Layer 8 of a small transformer language model trained on English Wikipedia (15 layers, counted from 0, width 128). Numbers have three digits each and are written without spaces.
A neuron's activation on a vector x is SiLU(gate . x) times (in . x), where the dot is the dot product.
The model reads these tokens: " F" "ri" "d" ")." "\n" "\n" "T" "h" "ough" " Bar" "na" "ba" "s" " had" " become" " " "en" "g" "aged" " to" " Jo" "s"

The vector x that enters this layer's MLP at each token. A number n stands for (n - 500) times 0.0095.
0 " F": 432409495597501270416535663561427406360363534682859452556560557599360420600383482445564386497607603441473433587419567625459679641600564510392485634630363488343538608537598530430541544372590517396416793750556562410504384548460528533520586514645493565533483645492515638598507366542692560342518614602532543575530368679337641497241534308429451536594618499595775522576447374367590483429604
1 "ri": 416427478468448332607465881564576400444367751635636519533661589524412294540237590505026554590457525528502468395478468481783614577585528599349485554852610338323421679537596490452665592460528414488443565362515531384425335378554625442452405720499589378465293566448424617509569538464444550413437523475592562526562469601576684484335266517407434560548620507391695623542513432567505550499528
2 "d": 457460483570634253324529481508680508481494446715715404384440462520367400622510426668315451573327427595563574301338434663507523600619539652416453670697617352492414403460533523379601469320545607411661732458473471382481513398382751278444575589461613630556391483465412590303279572575608486439450422472540444605452616523273567246442376557466467377612627629637605334490405659550529564404540
3 ").": 322552545441540438367501362581518490395334371255493744626483667446670561488460323347241616458759532428382564684494603423212590645401517662585480517472461482408598487525642516552428453254493515553668472381630469303462429540599540617530406428462401560485427541298477594634393676415402558605483523585540700402443549505414600603160616290417479541397353536472491521691495477498589387571638
4 "\n": 339495426367570501470627366566422407517489500639460631694469399469732636496396382419227499427504469481367596665437695524246443625463575563554463472425569470485462493635596527532472529359502445481450556366416389195587572572684482530442537551578433614461435442458709580578420692535398401640449757630386650547557427505478578446177680196394638405277362455543468438728546586578444552530581
5 "\n": 290541480384600555466561437484511417615496397734532617797558518505587613556377418520210467372316508495477586611564684476334595547471504578502448440470515470493440513662618576403445389299415474567518522356432594236633539589657456528462454471567458604417556527492755443619445565504384363557334688549458497733547394564498541406207678293363526502207423531496484281773583618577542527518485
6 "T": 508577268485526461592459531782562327474542444476550466540446615465391483527432533448424544501604727426378537652493421555539551489450461565565501254438281542524378578620547533379543598256567429683545529585527580289537790539402355657614597462650293552518678674372509468651376525402582321680524381583541719263601410487530469469283697450521518593368549395542514578600291505568578564405374
7 "h": 621652446325521633326407626501608411527390564475576615580327670565477573561532564605470458506771637369499562362563503775467565275546322762396550410494459609631298654637479665464582652243391519468325535474443441485419415560332545294482436669520735559461543590386545591718528472601634636591489364441559514450498589665481545478604635490735430415501617401526575610423479536499410504441760
8 "ough": 428668289469582296529553649360595735588604257407350380574394671437511674672496610479348506445556498598326478565595515463484531505461393733387584476477456614627503552604465495545354482376213567564505325294692495577299263563436563411598542599470673723488474528361542626676400418550419411737380546420303417639429611567514684516429589505597495570487562578616346491653673603455631516537504
9 " Bar": 777625483588474589436563518491302381571538471517674268469569446559369385569562515514513497809694495221266423641668507739465520407485524591552506604534424601657489497578531795310692584601510520517528486448463719576525563579524477365487549596553526433709562696404728747542417629458422429477309552467619489576577578694457561465449595476260478695573596381507354783410650452433461494539428
10 "na": 815546455481546629337420786295433476604663485594388564583401589431447572696539335506631588559332477421372476444452485365481352572412448600590616483586460493336336466497603582464498699599413570499303549445273419569412534472420439605526485531696432586781376534484444497322486631435430397399515504292512511455617671684540390389321547433676256666443520599643461439502485425405568592673293
11 "ba": 651421501525539455362446410718441583632401532511551368638459532531468481618569375324633578589485443380420450304418577502678597582324384516432558303596523431460446369480576440522346537512583343481568412380393449532571520591393507567702679667565406446318371780390535554501674502426641429484260674519461351451243624560201618520473662655456442417583577563685356540297389364495500597539352
12 "s": 812319499485593442630515374533633432522453589564397405444505449452358417559511575645753697744575445286521634341541503492575515701455565447609553664500477399327427368532564617539220460531452367622485444563352544410535368297381433556357490482479453723657430417519493484260432313399499492438446663423577347542440572654254675264494672541427679509659450554733456431450595400443564465660371
13 " had": 484368405547531413637542565253552509598451264351395439442507567548587360292431579480467611554513505390605282532572530397350550530470454610471494514474470551593629536589538353275626403370598582485404404451599550431710574388552403646487636292396336561545525344217345654546421576514461560546430582482395538509439541659444651714255665223742461489505449540537317331451550408418537475627311
14 " become": 329442631426335513495516468393695635368415495586286569404548522565640352515354685358784689718354395427305413606602554555324601666430308606437474470491488505549599464592539346458448584323615619389556604496497553511554636417529511534394656674549533523392549555493576679356449250549496459493304508390428420540500424693434548666220617420540383452453518583533595543626430588509377423482239
15 " ": 570500488530524424469506394404503376464413591440467296366575422662455541424416562412358644584541514450311466642577439464410421487502431492552556625502549546522541560479572609462560429415422451443484525516588533537403420592561514477644078604519439539524676507440514588510467528606532503579487589376445558488523586551355538571261551082412558494467454596703555613493435453726628403375443
16 "en": 672223472614551680519326438487580150257414576475599358641385428482612559526260505409342455526510413505601435528586420501446444579482454329467531682554637488480369470549502588600672428345319475375334587397408583652423489499500679563436458578642373557167623603462426562555415546577559399542548534249460573478570484353433542546321325363522558509503574668510603478449604310636534456522387
17 "g": 387416467345568424521353433359459479381462501476749604587425390471483201558485372295330383586329540416713487354495470500432490518583352591461598482532430634657272486549420562500552335359290481483404657428431728644237590616312611533393587417350507400272468467512566646447622433555484333721507421330322451429552529514396361549591513436478510547399563598467423649321509500715617537453444
18 "aged": 520363580438474466551365498346480396434477323527521393426498404522571394326569536470513556500324472547599535364312503346408561654616521705369587601701410486584611518606282640348443427652281311420241332396667433583507746461617542536350471420464308576415362558424725430594477577397543546753472420537320530676183362748371614597534406603515464417469590386572348677361403582486507485499358
19 " to": 533398563539423485616380463470529392527604238629481552443473509496482520483252615384765540410787466444543614470526520522305573342441210713624546561598458581447475353533522439397640352438384474662259600351581508751795491580536567362479623574460385517400672494503549785576523554456393692600368724579407438457501611617413570665261496382515449459423594352556592554464553468411493516449511
20 " Jo": 519578453538387565525444550553416434570351604464689451402609422562381595509402563391494308660580586460449385470333413578200502505474411585470457630321573441536308661671487559499839416545740404388535558580399643438412548416642533406391726630605360488616467539485466697375427659500484538586445455327593467464687615515480363794435477351411793664490595424582499664381545435513411565485484
21 "s": 426442473505594571628645317476483504435542388391613660586351355336361489387558373489595487511688371321451596593400308565431652697667566562379601617498558333496319634488365473364639533371668385691402365435485670425311474510542478625418414570470345650362479461667463471488635254585302530439453534578538479411648555611426378467652609587515647546669500570706524370459455649524535497423373

Each question shows the input weights of one neuron of the MLP. A number n stands for (n - 500) times 0.00099.

n224 gate: 577500592423402569516573339611574403522613376347506549617415592361637413588522595445373525256287455630537427568447365322395509448672638485673375506484534418448473298461420563494751546472651306647439534545595438451422547440581416537407557565330423568419376506637643530624310544487531282525500333479565584451543426575509559469710443279784537537599454451563414543546456506546346539417503
n224 in: 530590486554463471390625518351655352432629549394463444446461401521681580455540463324529713579511603354191520586365386550514559509494408452460540474543626367554435433401494718649497472693640537474604500478522541474411497406555506273681497397523517566336520529452627528568402697442398387497617589536555428483440523532654474377500611393582480531572540565687591474601517555506566394330399
On which three tokens does it fire most, strongest first? 4 "\n", 21 "s", 6 "T"

n161 gate: 461389556562652551563670494484371583447385472324632534537595506681590535632544428550400406487365521672519522663579625648603451419653607687566605560367434574398475598623475478500465509468591569388494641552557551426569731680567484368770600422625459463286362557320454509334516560593532598340659265557286547435637537516546408403503589416581418350668710580506354550454538408491559521556421
n161 in: 554575368288341559416530648648481548488487568419461542408648320650454639524450478301552735421386545491454558518395528567546539573315389557509600432456636555741609491615647585509386415559308402317567596467438709683680587547431602377440671562543285561543455478378445587576419572707369500562601472512553400708448393534389463442406453471451543439473591476659537466337603425670500524598475
On which token does it fire most, and how strongly? 17 "g", at about 1.2

n308 gate: 625638373330617340475457481506438621478377565584582503559448515497580540415563556602609531420481590570500399351354503474447549432437709415643531453669488595531570451579337538412369451619400435448416475548404582577369713443491584398542735652500571358600615563543381407344735174522525350385478481610522566451602586572657378627497481426693350537578500570279398417439560254509531461365431
n308 in: 668488419581468406567506458538535729494447395469429403439356405457626404381509477425459575509477424483263349642451454437454386529594599585488549453366619552540409375489543553333494334497563512457389457503277576629599611509518683286410489422419486408546667304403603556380553433568611523451454595539579447463612448535678494647536347445457273439545691626390414437443600400563373461546424
It fires most on token 17 "g"

n192 gate: 268377395448236480646445679516305416480410388318500581520587386533367451558483188559457500443612462513610510296612500483434351480777673529569562669596375458539655388351392420590451493589520579480697638506516517370668467614507361674449673566477539412437551732562377235471566470430360550392671365494573397536480627517532420526635597667601497618625562370500415477497630517562516602503348
n192 in: 559503401521554467630414398416515359593580425369695488692471580489571452379421422297323334568461500650625565572651458652377391705479503518509636415633593610598574494299539466371620625497441560586525614515378497619204464408728370569593377506473449413479518360550527608400536521671479551626587629621666464598470509415374512593454650618449385608474414556395521434435430543473392480619458
It fires most on token 21 "s"

n191 gate: 439537573620622531605509604534500539586509525470328488601482610669545540521639506585642371453398637464737494540528445459377645442512614656559421652382571439509548419621509416347503661581274420576656482599461497649559596516404586660443533537525586662404674450403412252391540562318469441442325460544345450579610399678581385371453744424576574488437360391434668463418500459473337545512732
n191 in: 485424335509532412503520530485316588570506485616617675494329546471448459457523491546512558757515568451701523512520332452413794390394718560544431526427555396483554548554578349566453488412548552494494517551374597457626711488621482541539627675462442396544597385670526525446544391562612697541625398475588503428462396358531512375517544620471564680361290563477592344483494456382308429483438
It fires most on token 15 " "

n201 gate: 427613637548361668477554523529423631618526555407440531379484522462557757434623573665471503605599699597563437692384684592621465513519372334619516639226497649380632650538621523616490357361354535392540503419407474421645574526464506561481453519721474366641197536427279512415487571308549590506532391549581287611595398552372581436662425488551439490410282475553456497547422438427650494589555
n201 in: 485456423365548273410582600523601649460479396575441483569593406574486411517517457417595494527353553421534466503454620663549469449681450368488338520596431821543508463540586477278572437610422715423440684497564616500517280624468699408575654566511402426442430427577435500661584619500395517678577644447378451343414517488436512626489412470514494623436460412522523443410465418562414352429430
On which token does it fire most, and how strongly? 21 "s", at about 0.31

n261 gate: 624635321603325355594526551280550321626374443377582615716386361518671343461446527444567370497463587480414526497470473445350356483561848363437530487655510404655451539520573317497563725614420361384521513546494487649389698326645503537587364570510420470400594648533461600438554584534645473590523560394604463619483427517760436354663446500622617444416490267295553593572628574441330510668426
n261 in: 553410666414704497482409561709434474351643371740477318556512497527491521468527574562497542500572520573515468512593547402527521485324381500359456551449640403420518407441660633488533603503652458491454655538503606453326548396425632503402401375575604482638651370565644393591443639451515488586283399655380606456331624497515446432711500463556461476471653509448728548582355424529330367379380
On which three tokens does it fire most, strongest first? 18 "aged", 16 "en", 8 "ough"

n109 gate: 302434531486381407459581363353575543572465435410537584524560537585382201430597449483449641405370546396655503623366660701626537459535757323558304438686637595321624564466330472577613392538504469432454353573536379425521490423458438325460517374442551320624530334409395510413690427455583507544732203701517697527643361507680562537559566448693462520676443429353463578446583510328548759598659
n109 in: 551473245513350553520367389441579535281349437427594416742539435687332437529404674559447625665546500374477390434622493571392581546353583429510419527772273536442539343632487470404467360500575363490469733516623437399404513466563216365580570428431356477451407530464429608264590414333709414562572349314536377546516503587532460402481370484506490503583370506532415317361500737403421596581503
It fires most on token 13 " had"

n222 gate: 450380452458535568600414507452545519638366529353528506625544516382573477342721417423448448263458687598468484574426446430705639672356531651590468312455632697360462604535583484588419554555510650541670397324382389627500617688562494320594431458494622481465415399519481516573575533418458406449686664723422403592554567493534435567497467414401238359519576646331210516393520396563497300414620
n222 in: 571763429506672478622224630379609464426797366554567430432315494409421320512556481605360394545394458521482635484596405573577506454450437564360479541403512681531530345399472324539233479488545423463494500488554531509519375640359366590428494466494454346491809484442583542470550500418437416704472444393562450607414709500512619503384434568448671602476375601585377593534478538323633542469525
It fires most on token 8 "ough"

n170 gate: 442697361636537497547445522469491600605453475343509662611433429483650565536697463580720491481366473527589439376469571593615485509393440260512543635293503657703537382631500324439634405647558478509516379482497315478503519173516509578587587295444454605568312368626378551418538459494453394581590367467550610432441377560597397451548513331475388553376454457464386568329302421378364596534553
n170 in: 597397492469598603454438605271369544717272597547522520627467514479383452522417534472577719494486401570385349494511393579661372379589241453474679494471650635609467392394483296381528556529382613480614500494568403427446337483359491449511585523426356427557439629517419464556474597503511580452370602516258543528469427486547617489386500495598526596420494486403458396419532333419506445511477
It fires most on token 13 " had"

n13 gate: 410547513756480564436606538503577748443439621390543720503582596589579500451362597589497373534356620585493688580507633397583303368697562477390342605510426507523592480405709432425323794429507427559628473676371470470601503411737487557435338403523750434667539507543441503359723621463426554323423410545648362507437507497663695434628582487655584374416480549708424520526480514339500711483571
n13 in: 695469417457549528466594528485438443353585336566464309488479628460555531488540343485438500427602599594509667380361693433780564656703464395497615447587478674287585392533705538633355375466455457628376543650358472357642357538435522398563425558377451411432347460485521428467509656362488525562601475331528388427479543497617335457456415518473345620755482454482387285536537513500494563558336
It fires most on token 20 " Jo"

n81 gate: 653363555702668351732485327623395686610309407437557570595599412531470515515512485555525768440368685440394479460413531433586585348469521479620345528416485439448430521382579569545592530367452604421360402542456559482571413374653383377554518371463482402451380544579433437288677469375556438500568442556611522384378347559554398420612284526750506420626512570620381549491388428646432363448531
n81 in: 562459491368582517509415474563474447503468405625503669514506429468492514500329566463532509647517634582622486339457449485638441580235399702560525610468609662722424458407603518520526520500390469509562422528453639637431439538465641451483355445500557563428393535449551402743370393409259517451497480401416654489591588410609497629451664437463535463282409432522489531500523547642506519418179
It fires most on token 0 " F"

n176 gate: 421557472654400516522647549314646756387548351423438429415417371573581516367500614365405392309354396472619628193557557588468320462545331441433562446545478644450668488475525372556510622605333349550618487472479580566592532536436443547494604573440579519367531388684509402593427570345369513415519421278580535575591519256512388604352365627475611582445534372395440456658753404428434451534424
n176 in: 462441411515719565519470597475272593787400485452642473457623585458334478470593417625451515453506521551494212558432363686558428394512357623392542401491380524476431428497284466374414524692624546430564442425414438460546614535516441503417616650491408415309410574354503557657447364591481556472567429462466395427613439656401330396615403424382420414673412373626473616343494391597377488354636
On which token does it fire most, and how strongly? 3 ").", at about 0.7

n291 gate: 604568609360636590506687553454782443351385604500431614439518624433633592671596543627359549500442378587512560524420591616482443382543583312515702509509237675482425410515546534488457491321484600527453411566571546673592401278420515399574515341598622497460563525557446450650420574425577328527479521447325463500536624416491392588679540550545340549378696620351424533503704596506488479615617
n291 in: 530591490437544479633529468690450536668476455549417586511554602454453450619582440450445693397479492472388484410394476511524282476497423366495518415367558388487298611386345428487336591596333419544546529456467537351426500468540540468623490426479318442466474631542487544598455449449527566497626260437428551487335568527282556345543581382531431468605602596474547505459513377555439518497601
Its two highest activations, in order, are on tokens 7 "h", 8 "ough"

n64 gate: 616697435315568478475420522323568333411361631506500485605506617543659593391597491528553385471506386515555619553407457510580667595638397297615668390534469426494454612677528443682531543388465512436333568530476218586407544379600422546467738503450707485500648606506326440674394600560384338392549522533419318475540402679566556417476478456696534639437402531458644460689569481521330494552497
n64 in: 468452602401429341834478452627464489558497603414641467544549500561481650606358508552508525321602594473530544414522503497497435434660573527461320492626580495533650578630492334473603519586385483336408431408481447585542458324360508478599565381583555453419597539454391589435394318554475584566503472567486430558374582433578589475426492516336486654419443467373681343533528646511536377489322
Its two highest activations, in order, are on tokens 16 "en", 1 "ri"

n212 gate: 603575321562610484656411440543500313503434547494558558608385675668457401521385651604528636459485503488341479732503503532503403623588361500457579609516639659494430536339386522379320472519391506430564423566661578521596509421428447457578305383376679497438708450506402386555503672491372537324568667411500541433325589365581428494627588683549578676509613433437294546448290604515373485659428
n212 in: 624352396485518684371491405411371608467473524500400342553497615566612473599512562822545491659607624626365509500608373583467441411364532640709532386674530527600576517573586648614443411608503343473546488480411542515581479689693464479558468354572536592389384509447432376418500358539370335446375390443431515592402651364474521556434788489479554595564647503581580610585446361521512483473395
On which three tokens does it fire most, strongest first? 9 " Bar", 15 " ", 12 "s"

n117 gate: 540549387393478565552580712484669494481388337682653567410525461681519542541689484590448545430458553615407468552575432637452503413664431468610423768569536625599713551465606543532331404572372326269527574677375487577448556656562461409610509503439510455510472395724503340363399382520569451325471445428480435574545555710822637513550352574314240568418516510617420658541448572344591582490399
n117 in: 335615537405454416429467638574402515622584580586337458534512576539618571563701628314469439459362562527612600512522619427589653615522428521577506289451872476564455437428613494392417500392583402464655503506603475564435772566447448377571530662515472479500422642618497506331525658456354466583424417627546813324436536575360645424353584313458500570509512509572588390482630531400525455570444
It fires most on token 10 "na"

n45 gate: 519491467633416393610604531470433367530586473418485527530367545608604555473506536560536606398579547758581530702385383556367616467515429553739542463518539823536550645476608543400343231354415674524416379712468414500445384587592603485608359485421467524552400686264545541375436399472359558346382443436479537452431680512556409491523469480470375449579581470585509371539555675494572564638491
n45 in: 494621670630497566557466471366403411548436411453413500390511461576472543405609443534506548605469613455584483526449370430602450418480453622591377417532511646382581450670483731341568492600603616463532429378467491551314563581560394611459644665423398537377625552348522453483497227454618620554582426464466500500353568589359569633522720731497649568547671567514387554436535471581472412613443
On which token does it fire most, and how strongly? 13 " had", at about 2

n189 gate: 736477431578597517529603506529622472592338575447358613333520574638565506511372535723532491234587444611711577572514468354494466483529399395448503462445645574457418568664417491607419523401638411426482566500475465752497593580471509318620486618581558615619489415423449494452722348450631587468350552492520675437509383447528398575619324483426546411553494568444469457537474450546667444509674
n189 in: 454476547334647452539388521583536538381588497555488594458497648448421369713437518447464476534554454474594468509443606745438509580325509541554673470671446582300520465611630533587652406596432461571515464517503401518497794488488383443512376771598497485470433698579603497444383446561551479497666494434404434703385583636497359470426354619429506402555347526364777550635467446526598535412335
On which three tokens does it fire most, strongest first? 13 " had", 16 "en", 7 "h"

n94 gate: 399506433549597451472467603335426503333466580340308500524521591419569549431374409494421393572356580518621485463242594406482692612475533404540515472611521557482500682563606438581586452515462546485668308372465633554531583428410610549473637405512527603221443216633578384590503429481417515598457463744549506642333309714384460485570376445415374530539503389539452619548438708479534411334546
n94 in: 442266623585558541592503602444600595617500438631477638401319692470413665431284497451468450428412472529633457441376552373547555369530594368573494639648368636471486557581442583506435465332634515416458400497477509448370399458366303482483412509617412357526583367277494483563636559533598574471553523593376669747462535661491402310430476556491565602452431454486494372339539649367447474544506
Its two highest activations, in order, are on tokens 18 "aged", 5 "\n"

n274 gate: 497475594533485482482605460488515393591457665382566491551325650533380783360405615425391442655442459613536470400521633640494634533543515455728461521460403446599536550408590463598530527473274509446669640675588485689457540342503448582620544442564461575652393310587548391563448525432512469385403682719671598512569419380633442705584494520344476346583626536462542497655254540437570544446460
n274 in: 225399474518570485458651578347491454444572568514604416512506462573372612587343394576527527536438643378555401412618365567797549389404506630385552351536462480687413517370453488477592658589528526509555583491423426439444696660631473453517457524550368471503483339488605537541580685542563399453509524526236363412687450494471613459469536610503453617552355517661573538390470491209438583395453
It fires most on token 0 " F"

n127 gate: 451478347416444541714515583641503494422551572427411478634460478396556579285506278422475450407456536685416605409302472477322386497697396485635435677427406581429420482614550449653531556415649525593484444439657231674494658362668450729530570559516550525487335528469469564395478582414383408416522509696484367463631450557479421703617503323599522494597540525317425749491570576512375567540655
n127 in: 438486585286514506419528696529388603503567388503528683679522557539584595475437528625517437389534359494551506560543611591677407480454483461666559393480460240463472606539591407425457475396577489525465449391561399384618563637535529537470472469554440438411483667492756539497457685255746592412500466467417540475412384425450460511511733642506474594697506537511492472438688509469431508296523
Its two highest activations, in order, are on tokens 4 "\n", 3 ")."